Layer 3 of a small transformer language model trained on English Wikipedia (15 layers, counted from 0, width 64).
Take only the direct path to the model's output, skipping the later layers: a vector added to the residual stream pushes a token's score in proportion to its dot product with that token's output vector.

Output vectors of the tokens that the questions are about. A number n stands for (n - 500) times 0.0044.
" Phylum": 410 518 463 700 594 467 216 625 775 401 672 675 269 675 256 538 941 367 515 401 495 616 197 656 574 261 282 359 417 585 844 336 492 293 771 417 271 703 478 197 473 746 39 717 448 565 184 302 445 605 534 856 907 371 347 899 733 567 589 196 346 387 61 574
"ited": 380 646 531 615 521 576 286 722 458 525 324 227 549 530 377 468 385 301 542 548 697 348 422 482 834 88 265 531 439 797 520 540 375 355 534 281 346 515 381 435 365 730 158 458 505 392 395 360 359 621 802 630 500 594 482 749 817 657 824 299 631 566 195 388
" Cemetery": 537 508 547 653 353 295 262 430 379 523 585 494 496 406 582 655 674 478 411 555 346 339 358 569 734 296 313 652 378 578 492 222 429 569 436 276 397 638 412 564 588 621 337 553 281 531 348 277 511 598 796 490 737 362 593 678 570 421 566 288 473 473 209 400
"bra": 280 500 532 559 336 451 564 596 497 359 569 610 419 541 299 604 674 290 562 500 547 428 265 511 462 410 401 435 437 491 520 254 398 519 604 387 463 617 452 596 628 771 452 741 374 588 469 216 615 712 788 423 597 558 388 832 496 417 467 348 419 423 257 331
"wa": 513 609 458 483 303 356 439 625 340 475 528 333 366 558 473 672 541 449 388 460 511 394 443 545 552 450 516 593 344 475 517 404 445 468 762 577 494 421 648 488 385 597 372 513 380 602 422 376 469 554 651 460 640 427 361 709 547 453 505 389 298 362 288 428
"dam": 464 524 487 778 327 217 215 452 451 598 516 604 453 582 285 670 788 436 459 436 469 412 529 379 318 338 251 655 375 663 316 396 109 610 693 484 474 385 511 333 595 931 641 632 472 685 367 220 539 581 543 608 716 564 295 789 588 453 506 165 510 521 336 377
"fer": 555 615 429 453 473 367 384 520 326 467 447 417 480 570 231 436 589 428 534 462 609 388 434 497 587 386 340 548 444 405 464 412 523 627 525 461 447 381 729 455 556 850 457 692 447 395 496 379 520 535 661 701 679 401 306 766 543 526 565 297 476 528 308 277
" occurs": 623 451 582 605 638 313 525 672 509 598 478 606 418 493 477 449 614 385 402 497 476 373 303 699 603 303 410 490 406 541 709 373 444 638 507 361 284 489 508 309 537 591 544 489 421 618 443 291 558 473 475 809 557 653 320 725 756 440 550 428 655 413 378 371
"\n\n": 546 485 599 519 545 377 496 398 454 482 671 719 528 500 570 520 421 452 564 619 372 590 531 503 728 559 382 523 177 503 729 256 318 657 507 476 461 355 592 333 393 381 444 455 423 475 587 465 632 460 451 608 487 562 510 511 590 594 515 403 460 584 311 325
" industry": 554 587 462 580 387 362 528 379 488 634 716 437 163 696 401 592 619 462 427 352 287 417 513 497 589 367 304 540 420 572 635 471 550 537 571 462 290 332 326 456 597 637 334 464 364 508 376 447 615 508 532 564 551 474 421 680 551 535 700 505 592 520 339 249
"rich": 584 439 671 517 291 511 299 758 535 500 723 607 450 638 509 843 500 423 496 173 709 561 298 611 510 155 463 690 574 670 560 494 212 552 550 306 463 623 591 247 605 625 133 621 382 449 257 171 607 496 586 566 657 318 463 823 621 457 486 325 578 314 287 209
"ature": 394 295 410 568 435 524 236 532 683 456 571 654 388 624 430 399 606 261 616 384 402 500 197 500 464 454 158 644 391 421 557 460 45 485 687 478 332 527 507 450 726 581 270 466 381 425 454 327 375 659 708 531 500 615 278 980 704 478 619 441 500 260 362 654
"nam": 725 595 563 588 419 348 409 650 538 552 635 578 613 662 358 610 755 552 500 356 430 306 581 623 634 428 446 543 517 699 451 459 219 612 742 504 484 322 510 387 609 706 336 473 388 497 603 172 708 254 640 638 665 296 423 736 538 307 687 287 637 475 400 465
"qu": 551 504 569 421 406 547 379 578 412 482 494 557 304 579 550 559 535 566 533 369 435 563 526 711 581 368 418 502 418 362 549 528 522 544 767 558 481 290 503 488 449 880 394 596 514 497 391 452 513 628 628 530 534 382 549 710 581 365 606 388 380 286 356 304
"writer": 527 541 429 496 446 550 244 509 359 729 504 559 339 840 188 854 589 379 419 443 724 365 305 237 901 269 329 444 387 511 755 506 284 404 649 586 344 439 496 408 450 785 309 426 529 480 326 414 523 467 438 632 632 269 620 782 609 486 896 334 433 444 63 364
"et": 478 440 375 605 408 443 546 388 295 611 556 326 303 485 355 503 631 569 276 550 521 441 383 573 561 412 288 570 489 472 518 381 266 563 573 424 453 761 470 484 517 542 288 437 378 509 421 272 588 284 592 527 371 457 480 731 600 609 712 339 525 310 561 626
" income": 718 591 599 759 383 481 481 680 485 521 449 418 510 578 527 532 680 416 482 458 280 312 438 451 629 353 484 635 470 764 500 416 457 652 721 426 131 513 584 425 543 784 352 493 258 560 446 437 677 589 602 670 608 407 536 703 514 304 670 468 677 644 448 238
"iff": 545 481 597 442 466 442 432 438 458 516 643 456 350 766 350 490 504 279 442 350 369 353 345 649 445 305 189 571 608 607 657 362 348 462 429 617 418 383 660 457 650 481 469 520 460 509 308 246 414 619 466 549 500 595 393 843 720 553 587 263 478 513 359 492
"que": 611 582 504 469 470 504 260 559 444 335 435 467 270 529 659 455 460 529 503 408 530 413 362 598 610 434 371 574 418 260 484 519 454 686 653 610 470 349 460 482 607 852 311 632 551 411 359 510 627 695 711 592 680 357 597 753 518 420 494 390 401 260 121 408
"ril": 635 504 589 564 366 534 391 763 556 460 478 478 316 704 333 713 654 570 396 342 619 158 532 519 536 390 415 658 324 516 483 370 583 738 491 668 364 344 500 535 575 662 458 422 415 473 618 156 713 436 594 558 510 445 488 706 609 537 649 250 609 544 204 169
"ance": 532 631 398 594 500 516 327 535 586 559 634 668 505 350 729 588 785 163 414 464 405 456 419 693 341 195 180 460 282 493 481 599 343 513 585 656 317 500 593 441 690 904 278 400 282 429 468 212 614 644 575 351 340 556 355 762 743 661 559 357 662 420 457 241
"ney": 511 621 469 577 314 500 353 586 440 409 682 606 345 651 283 486 572 233 474 395 405 259 397 323 453 212 470 701 249 440 579 368 77 435 574 439 464 708 604 360 396 598 275 353 558 535 361 341 829 209 556 488 697 486 285 902 641 374 622 343 452 305 328 325
"arch": 397 560 652 603 479 556 447 500 507 595 644 416 293 672 458 773 566 747 391 545 384 571 531 416 421 342 407 533 464 541 496 476 408 692 433 340 368 665 462 321 473 812 242 652 314 536 352 401 656 585 774 424 566 242 563 798 569 578 796 372 603 419 206 461
"aman": 494 542 453 529 481 467 385 713 574 584 672 580 367 645 393 528 679 453 461 446 210 447 386 633 469 327 399 602 346 413 406 448 371 562 560 512 438 529 492 487 844 457 289 576 456 570 427 356 693 628 581 595 698 541 414 741 508 661 644 223 511 399 477 419
"\n": 642 434 542 491 611 404 455 401 355 554 534 702 536 467 577 567 476 435 540 552 467 642 478 569 692 548 372 470 177 421 644 433 275 559 435 423 460 456 657 433 434 474 414 497 486 537 605 384 793 436 537 608 426 546 547 494 618 704 510 413 364 613 402 393
"ners": 564 626 618 580 390 437 420 549 621 577 605 539 461 554 622 488 808 543 485 573 397 170 543 444 495 323 387 734 274 367 570 480 360 603 408 464 354 530 553 473 604 797 142 603 620 469 423 386 642 389 560 521 648 308 321 668 466 528 898 280 758 406 161 410
"urn": 347 385 655 573 347 474 345 776 693 766 536 548 223 682 529 626 490 226 379 479 274 487 191 634 872 381 477 648 580 451 758 473 494 551 519 500 465 389 528 628 462 442 180 573 312 485 714 378 565 521 537 652 545 393 574 881 689 444 359 287 677 368 280 335
"arin": 565 638 569 617 353 525 428 749 484 530 831 603 283 518 415 588 661 480 368 353 429 483 445 709 656 439 456 665 405 622 514 302 368 658 414 545 409 524 429 460 607 500 311 637 610 617 504 265 638 594 639 549 707 677 500 735 958 660 754 193 577 353 275 454
"ingu": 695 683 524 488 560 465 356 583 705 590 627 473 380 715 408 521 365 326 569 439 380 521 423 702 556 265 313 531 370 788 441 282 420 697 607 352 335 641 585 349 512 752 258 693 359 387 596 305 413 527 408 538 484 520 654 817 770 611 512 235 553 364 337 331
"bul": 542 608 660 504 351 208 296 605 431 401 746 607 249 608 435 594 665 450 376 539 419 476 547 361 704 348 344 458 566 657 538 318 446 602 792 654 469 575 500 436 322 804 490 685 413 557 492 121 590 528 862 490 546 446 551 734 546 446 512 250 541 557 346 437

Output weights of attention head 1. The head adds the sum of these rows, row i times number i of z. A number n stands for (n - 500) times 0.0016.
o0: 430 524 708 267 452 526 277 648 749 474 549 453 348 330 691 570 418 478 710 597 469 433 388 415 360 141 473 722 408 488 346 623 522 298 477 599 458 567 336 397 647 469 408 398 313 638 389 366 511 515 598 705 528 539 508 375 507 369 289 649 456 358 526 593
o1: 513 563 422 468 205 554 450 587 428 447 240 549 409 800 709 378 224 633 552 222 333 477 657 537 474 631 362 461 486 444 495 716 433 563 373 620 390 494 518 563 632 455 569 478 399 431 669 583 621 604 368 585 750 512 668 602 380 479 369 478 597 324 344 372
o2: 598 441 394 420 551 554 446 412 423 875 341 454 499 465 578 268 787 499 292 423 412 500 533 576 320 617 449 545 409 399 201 624 473 521 381 744 515 662 443 604 598 527 577 632 319 575 479 458 623 335 358 490 466 513 320 750 481 677 287 559 659 279 645 588
o3: 719 449 466 306 725 717 373 781 442 651 380 439 674 275 406 318 488 641 572 649 659 402 197 689 615 476 305 727 338 494 656 406 257 221 302 560 261 602 763 666 653 261 301 592 386 617 441 630 370 413 536 708 602 408 177 542 426 643 345 464 208 359 371 638
o4: 435 572 329 368 800 611 600 412 501 404 414 630 454 792 285 538 486 485 623 669 518 449 290 403 504 562 427 502 604 324 746 559 510 461 497 425 605 401 378 430 552 121 654 573 785 423 216 240 450 468 452 560 461 603 438 435 535 534 438 379 477 373 177 566
o5: 429 500 458 559 489 162 437 494 732 522 651 393 414 483 371 261 515 621 628 614 389 474 561 364 405 369 524 477 479 429 682 495 610 544 398 662 469 719 354 276 758 606 366 511 944 456 532 356 366 476 512 687 442 791 273 697 576 474 603 713 452 454 540 664
o6: 442 553 278 492 509 534 534 364 523 442 637 386 268 594 445 609 580 643 455 316 581 645 523 379 550 431 698 443 209 541 513 478 525 398 539 611 677 539 609 483 237 503 416 384 405 422 349 551 425 552 534 633 583 454 526 357 629 162 439 806 466 531 589 648
o7: 506 537 791 491 540 376 571 469 804 488 651 242 534 560 573 611 397 606 513 404 335 469 473 298 480 583 571 453 393 645 376 804 600 581 559 562 674 395 572 646 439 376 481 466 427 640 416 711 473 349 562 241 506 180 409 517 735 436 595 437 748 540 510 336
o8: 420 380 687 658 604 530 666 132 348 675 457 706 495 520 17 717 465 531 357 626 498 534 441 451 552 599 512 557 306 432 444 334 800 404 680 376 621 388 582 639 285 562 622 361 423 636 482 249 696 374 391 383 692 365 442 658 595 501 819 458 562 493 543 602
o9: 830 651 437 315 543 455 314 541 662 429 648 772 465 429 458 320 525 657 643 290 430 473 499 535 449 602 284 495 442 710 569 357 653 580 344 492 471 506 490 508 447 432 660 324 348 163 646 640 537 447 492 678 524 617 518 514 534 542 644 477 435 544 439 434
o10: 469 656 397 289 471 380 296 540 462 289 260 212 579 619 529 498 388 290 654 508 635 615 274 528 594 520 384 670 446 389 232 318 372 407 856 734 631 463 723 494 310 614 419 554 396 549 494 429 463 603 609 408 611 652 292 368 638 756 622 485 425 269 717 396
o11: 734 630 541 507 379 491 471 600 529 718 406 420 557 709 389 395 601 517 576 283 662 496 469 494 447 269 854 348 353 586 430 383 433 353 486 399 293 592 322 595 218 405 419 399 724 417 239 468 623 624 472 669 490 281 476 460 415 698 605 557 519 464 627 652
o12: 455 487 669 535 472 626 589 434 731 416 730 471 581 611 282 499 350 423 480 636 229 245 406 411 389 480 562 491 583 639 343 636 488 506 639 571 690 89 561 521 702 404 338 230 604 469 338 512 696 332 501 622 589 485 695 543 402 445 556 453 583 448 411 610
o13: 452 631 456 442 538 467 333 488 682 626 388 471 475 550 568 578 594 439 402 646 499 537 655 576 495 418 454 372 655 641 704 895 704 419 475 557 349 536 378 404 471 657 376 337 738 320 485 663 378 631 655 363 365 723 676 717 516 441 553 461 268 520 610 324
o14: 413 491 400 545 590 637 542 518 139 594 381 500 650 371 688 408 660 475 344 629 430 457 489 617 574 563 603 611 429 647 355 490 521 385 472 344 434 530 499 228 648 376 715 485 446 585 531 504 480 369 451 469 653 695 504 577 168 447 469 548 600 245 618 104
o15: 623 773 367 298 389 552 897 551 545 473 666 474 608 383 569 585 423 496 578 425 487 482 430 467 460 545 302 628 400 564 617 420 403 384 403 526 647 698 347 408 462 407 310 842 394 318 669 360 380 375 652 549 392 297 524 433 560 505 408 557 375 688 441 589
o16: 708 534 379 418 458 684 411 449 434 506 507 612 389 597 625 637 605 632 421 528 321 351 463 533 461 488 503 475 500 679 515 265 475 563 465 483 858 824 685 459 554 505 381 427 666 662 764 641 555 589 480 574 472 310 691 565 511 398 403 486 731 495 450 452
o17: 567 255 352 551 640 755 446 535 445 495 637 357 295 503 774 393 363 684 476 278 370 653 381 560 636 454 499 369 802 492 532 665 375 437 389 674 460 480 843 474 448 413 599 553 480 293 394 567 263 474 401 561 801 538 550 357 683 599 385 627 618 562 951 530
o18: 691 264 550 699 476 503 568 572 360 324 594 456 603 474 500 536 552 439 462 373 389 430 580 499 284 465 613 515 477 402 474 505 471 569 462 533 586 637 565 545 692 494 507 456 589 362 403 367 592 510 422 614 370 623 467 383 271 445 581 485 585 644 616 349
o19: 441 719 631 460 379 493 542 723 521 424 481 548 491 659 472 276 655 551 464 478 701 531 660 437 520 559 647 294 554 362 468 447 500 471 630 554 489 524 721 511 492 641 540 380 345 548 473 426 402 502 481 451 457 462 439 346 295 369 461 320 408 552 717 563
o20: 395 343 642 506 613 502 577 702 368 368 734 346 357 445 662 514 432 625 570 321 463 314 537 280 479 475 398 339 622 538 441 339 417 579 369 510 547 361 362 434 353 381 588 630 397 445 388 333 403 682 404 400 349 322 596 546 441 485 764 223 418 425 450 612
o21: 746 707 509 377 608 390 454 565 620 500 694 874 822 371 487 526 522 324 456 312 188 508 580 689 586 499 524 488 417 591 532 427 592 637 419 324 570 414 651 460 604 406 671 715 579 634 442 428 325 399 342 383 679 667 541 414 384 637 473 558 305 527 521 461
o22: 339 439 496 408 455 471 483 383 480 436 446 486 768 491 457 559 594 685 456 323 458 648 395 547 619 631 530 372 441 368 745 512 447 457 450 499 540 590 194 550 517 537 227 224 356 446 642 375 598 392 590 392 442 559 739 688 536 463 400 325 469 707 406 548
o23: 419 524 690 710 258 384 251 385 342 704 531 481 544 465 562 616 422 566 698 739 408 512 484 565 622 672 408 395 456 601 528 393 412 300 410 394 645 323 469 554 505 482 232 605 455 504 925 516 385 593 783 673 640 644 327 600 639 647 537 560 548 699 487 473
o24: 404 355 415 506 678 542 475 613 545 544 716 552 706 612 492 614 460 601 437 293 424 390 366 712 605 578 575 574 430 829 586 546 390 741 466 476 512 471 419 526 577 446 589 611 329 525 522 567 548 508 650 379 443 412 582 296 494 580 649 329 330 528 447 508
o25: 477 420 470 638 469 589 411 394 421 585 529 390 421 450 429 283 458 442 634 195 375 460 536 768 691 453 427 180 674 725 500 372 716 398 718 512 580 123 647 834 506 325 494 782 580 546 622 694 368 408 638 822 478 396 567 537 509 440 497 641 548 575 443 596
o26: 630 681 548 350 485 670 501 421 564 603 321 473 352 533 597 363 421 303 513 622 569 515 505 445 383 557 606 315 432 620 601 501 291 379 422 235 602 438 537 572 548 537 518 674 373 617 510 563 532 650 397 423 362 661 561 557 523 407 559 296 300 582 724 312
o27: 269 422 388 215 278 433 568 244 482 675 562 740 580 557 683 365 467 436 729 382 256 533 753 663 405 564 435 685 270 813 614 431 441 701 512 492 400 344 511 451 530 324 557 439 346 507 490 397 539 549 529 625 459 424 531 643 340 540 484 481 450 623 591 559
o28: 435 617 675 461 496 409 601 239 509 383 373 438 476 759 496 711 716 685 575 761 676 512 293 271 603 362 470 331 472 421 807 447 320 573 626 376 513 572 576 444 407 409 516 277 470 552 476 362 468 585 385 721 506 398 375 469 304 707 523 655 803 534 447 558
o29: 387 603 463 328 437 832 423 611 538 480 437 681 436 489 328 512 283 601 569 632 654 534 697 350 424 746 411 578 542 431 636 830 561 416 628 558 652 720 587 334 577 505 591 461 488 431 538 746 508 617 595 634 562 409 579 387 357 648 577 467 674 364 438 610
o30: 582 547 541 427 453 418 569 304 180 464 571 515 574 551 748 570 461 616 485 501 436 676 589 650 383 481 276 577 398 340 390 605 459 540 456 766 580 447 444 562 757 673 545 578 709 385 490 302 743 580 509 477 663 470 581 365 506 545 622 607 593 571 665 311
o31: 323 561 395 279 617 328 460 508 535 776 631 564 715 427 522 580 426 416 329 643 568 263 430 628 448 438 491 439 398 348 639 499 514 317 512 503 178 523 498 760 433 417 521 494 491 553 457 441 577 342 632 654 427 491 521 477 507 203 484 490 756 346 440 597

Each question shows a token from some text and the vector z that the head gathered there. A number n stands for (n - 500) times 0.0017.

"vent": 383 405 704 488 386 507 561 533 640 511 404 462 553 429 508 574 642 535 485 559 554 621 572 348 506 436 404 665 404 445 543 417
Pushed down most: "ited"

"ed": 338 303 524 243 318 271 663 347 725 436 539 405 352 322 454 729 690 390 591 497 443 404 618 570 341 402 466 429 610 448 754 401
Pushed down most: "ature"

" He": 392 452 512 527 525 594 532 508 541 468 406 511 454 487 441 458 555 492 526 449 525 535 517 436 557 466 422 413 472 486 466 481
Pushed down most: "ance"

"unt": 66 631 566 217 272 332 713 544 583 372 382 340 524 547 454 481 952 594 622 612 468 440 658 307 409 382 447 503 586 449 772 348
Which of these tokens does it push up most? "arch"

"y": 487 566 537 524 467 456 532 470 538 471 573 466 474 375 416 509 612 520 591 510 508 495 489 464 494 477 530 620 508 492 603 463
Which of these tokens does it push up most? "\n"

" at": 619 563 524 564 437 458 614 506 535 453 497 515 487 439 535 423 615 532 463 427 481 494 529 556 470 613 517 587 450 420 482 516
Which of these tokens does it push up most? "urn"

"79": 382 514 476 400 467 664 536 509 395 484 356 408 398 471 458 554 618 518 503 432 561 442 492 578 594 504 487 488 453 651 459 424
Which three tokens does it push up most, strongest first? "arch", "arin", "bul"

" was": 750 267 594 805 586 707 409 207 479 467 597 522 512 379 496 515 446 546 586 435 555 534 501 542 559 499 543 634 402 459 720 453
Which of these tokens does it push up most? "ature"

" nature": 408 516 512 587 583 507 392 346 588 473 631 464 507 468 624 499 649 508 532 441 577 530 354 452 484 489 462 477 591 395 517 509
Pushed down most: "arch"

" she": 440 510 387 460 403 632 678 396 395 380 710 394 485 558 470 522 644 396 730 489 467 440 535 417 436 307 391 368 643 445 493 423
Which of these tokens does it push up most? "ney"

"d": 430 407 511 489 402 468 584 456 561 503 448 517 417 423 590 640 566 507 648 357 500 464 404 544 532 358 518 526 625 401 586 598
Pushed down most: "que"

"'": 417 512 502 473 436 396 635 479 535 433 394 542 358 413 576 671 557 507 586 562 505 579 458 370 602 429 556 570 516 551 578 570
Which of these tokens does it push up most? "\n"

".": 294 568 516 559 470 578 449 577 496 517 451 371 455 433 474 511 535 466 502 526 549 648 447 424 568 398 434 494 375 453 402 319
Which two tokens does it push up most, strongest first? "arin", "ingu"

"er": 193 398 603 502 381 413 549 539 506 550 587 317 505 432 380 643 645 534 539 578 512 530 594 357 545 388 484 513 465 497 601 387
Pushed down most: "ited"

" were": 526 503 496 539 469 685 547 453 481 479 571 534 452 432 392 510 461 502 569 492 520 552 446 414 437 521 369 582 352 471 565 485
Pushed down most: "writer"

" 29": 452 490 539 431 402 546 527 495 502 542 497 442 586 472 429 446 589 533 530 490 421 470 550 522 477 559 393 620 506 420 560 475
Which two tokens does it push up most, strongest first? "nam", " industry"

" 32": 474 529 430 445 453 578 547 508 517 581 479 443 588 518 484 428 559 469 556 468 444 497 525 506 471 539 423 551 509 420 527 461
Which two tokens does it push up most, strongest first? " industry", "nam"

" read": 622 578 555 501 476 529 561 458 484 425 721 575 489 501 398 488 662 426 467 508 445 539 478 439 365 514 487 519 476 540 607 442
Which of these tokens does it push up most? "que"

",": 449 349 254 136 315 713 521 389 440 482 306 509 390 641 183 582 768 469 507 485 646 373 684 746 502 570 318 438 490 512 511 474
Which of these tokens does it push up most? "bul"

" |": 343 622 451 214 243 546 569 511 380 432 348 312 417 477 355 624 697 588 555 407 489 432 630 663 565 620 339 392 412 667 592 266
Which of these tokens does it push up most? "arch"

" as": 433 255 473 275 496 372 574 273 642 299 669 453 298 354 501 528 624 402 628 297 329 298 571 708 140 318 474 335 752 475 600 446
Which of these tokens does it push up most? "et"

"room": 300 592 551 297 356 393 609 501 521 479 560 386 456 516 515 693 786 413 731 507 603 353 551 476 578 329 471 465 429 471 678 413
Pushed down most: " Phylum"

" a": 435 435 381 483 382 626 422 428 757 529 717 579 349 573 589 453 522 249 353 210 393 530 430 754 441 466 596 473 518 495 488 400
Which of these tokens does it push up most? "ited"

"ile": 344 441 611 534 364 536 509 437 446 452 533 418 486 505 442 539 648 511 594 548 502 584 546 330 463 394 371 476 543 448 615 386
Which of these tokens does it push up most? "ance"

"ent": 480 426 524 511 528 553 541 482 590 472 560 570 436 457 475 572 539 498 470 407 452 577 477 504 493 468 472 481 490 566 567 534
Which of these tokens does it push up most? " Phylum"

" purchased": 726 331 382 652 548 516 564 441 613 475 773 564 513 471 468 574 507 464 368 407 581 509 530 607 408 539 608 491 417 495 575 449
Which of these tokens does it push up most? "ited"

" will": 563 387 641 595 604 655 576 466 559 499 444 608 482 375 622 288 385 614 565 601 422 584 344 416 392 550 406 580 641 475 468 546
Which two tokens does it push up most, strongest first? " occurs", " Phylum"

" found": 554 530 329 506 452 414 720 497 639 453 768 489 441 426 431 539 596 557 459 460 464 438 500 542 445 603 572 407 386 543 551 389
Which of these tokens does it push up most? "wa"

" the": 314 465 498 527 446 561 592 392 627 379 689 603 367 421 441 534 439 449 393 477 492 428 351 547 431 491 401 384 604 573 409 526
Which of these tokens does it push up most? "writer"

" described": 687 450 535 776 572 733 511 263 399 422 450 662 412 538 536 511 518 524 661 396 622 492 541 529 452 329 494 548 632 536 476 341
Which two tokens does it push up most, strongest first? " Phylum", "ature"

" also": 921 486 608 876 529 706 477 362 303 501 357 724 413 567 479 337 380 716 636 442 518 548 504 526 635 482 585 768 511 608 646 357
Which two tokens does it push up most, strongest first? "ature", "aman"

" pitch": 466 485 553 385 374 492 448 539 537 460 579 441 427 528 490 506 526 465 541 404 446 580 456 454 435 348 440 563 449 426 668 450
Which of these tokens does it push up most? "ance"

"ely": 581 592 412 462 413 372 663 520 660 383 607 526 380 464 348 462 737 542 566 460 355 471 453 546 368 621 649 541 477 583 754 323
Which of these tokens does it push up most? "qu"

" is": 599 321 392 684 501 584 598 354 532 357 725 412 466 441 318 557 705 474 592 519 406 414 427 531 393 497 574 618 493 486 739 448
Which of these tokens does it push up most? "ature"

" in": 491 573 366 421 626 513 496 360 520 474 550 303 455 476 493 580 594 505 547 332 541 559 359 624 466 472 587 661 389 504 626 448
Which of these tokens does it push up most? "\n\n"

" unique": 393 438 526 464 528 550 548 433 618 490 544 486 446 436 529 570 570 490 525 375 460 542 432 510 480 436 436 464 532 523 595 544
Which of these tokens does it push up most? "et"

" 26": 552 560 471 429 364 471 586 495 502 491 408 515 548 505 464 399 566 505 577 493 400 436 550 541 395 574 368 541 529 415 562 443
Which of these tokens does it push up most? " income"

" 1": 460 531 466 443 461 560 459 557 480 456 343 440 427 447 471 527 639 452 475 415 556 446 489 618 498 539 446 423 510 578 449 444
Which two tokens does it push up most, strongest first? "arch", "urn"

" who": 571 527 493 564 466 728 653 353 411 442 426 653 483 506 486 543 579 452 730 440 583 465 413 470 481 406 443 567 445 407 428 488
Pushed down most: "urn"

" to": 555 441 592 508 398 465 461 503 542 437 683 423 386 488 524 482 521 431 491 428 432 538 478 525 345 321 476 575 463 369 657 432
Which two tokens does it push up most, strongest first? "ance", "dam"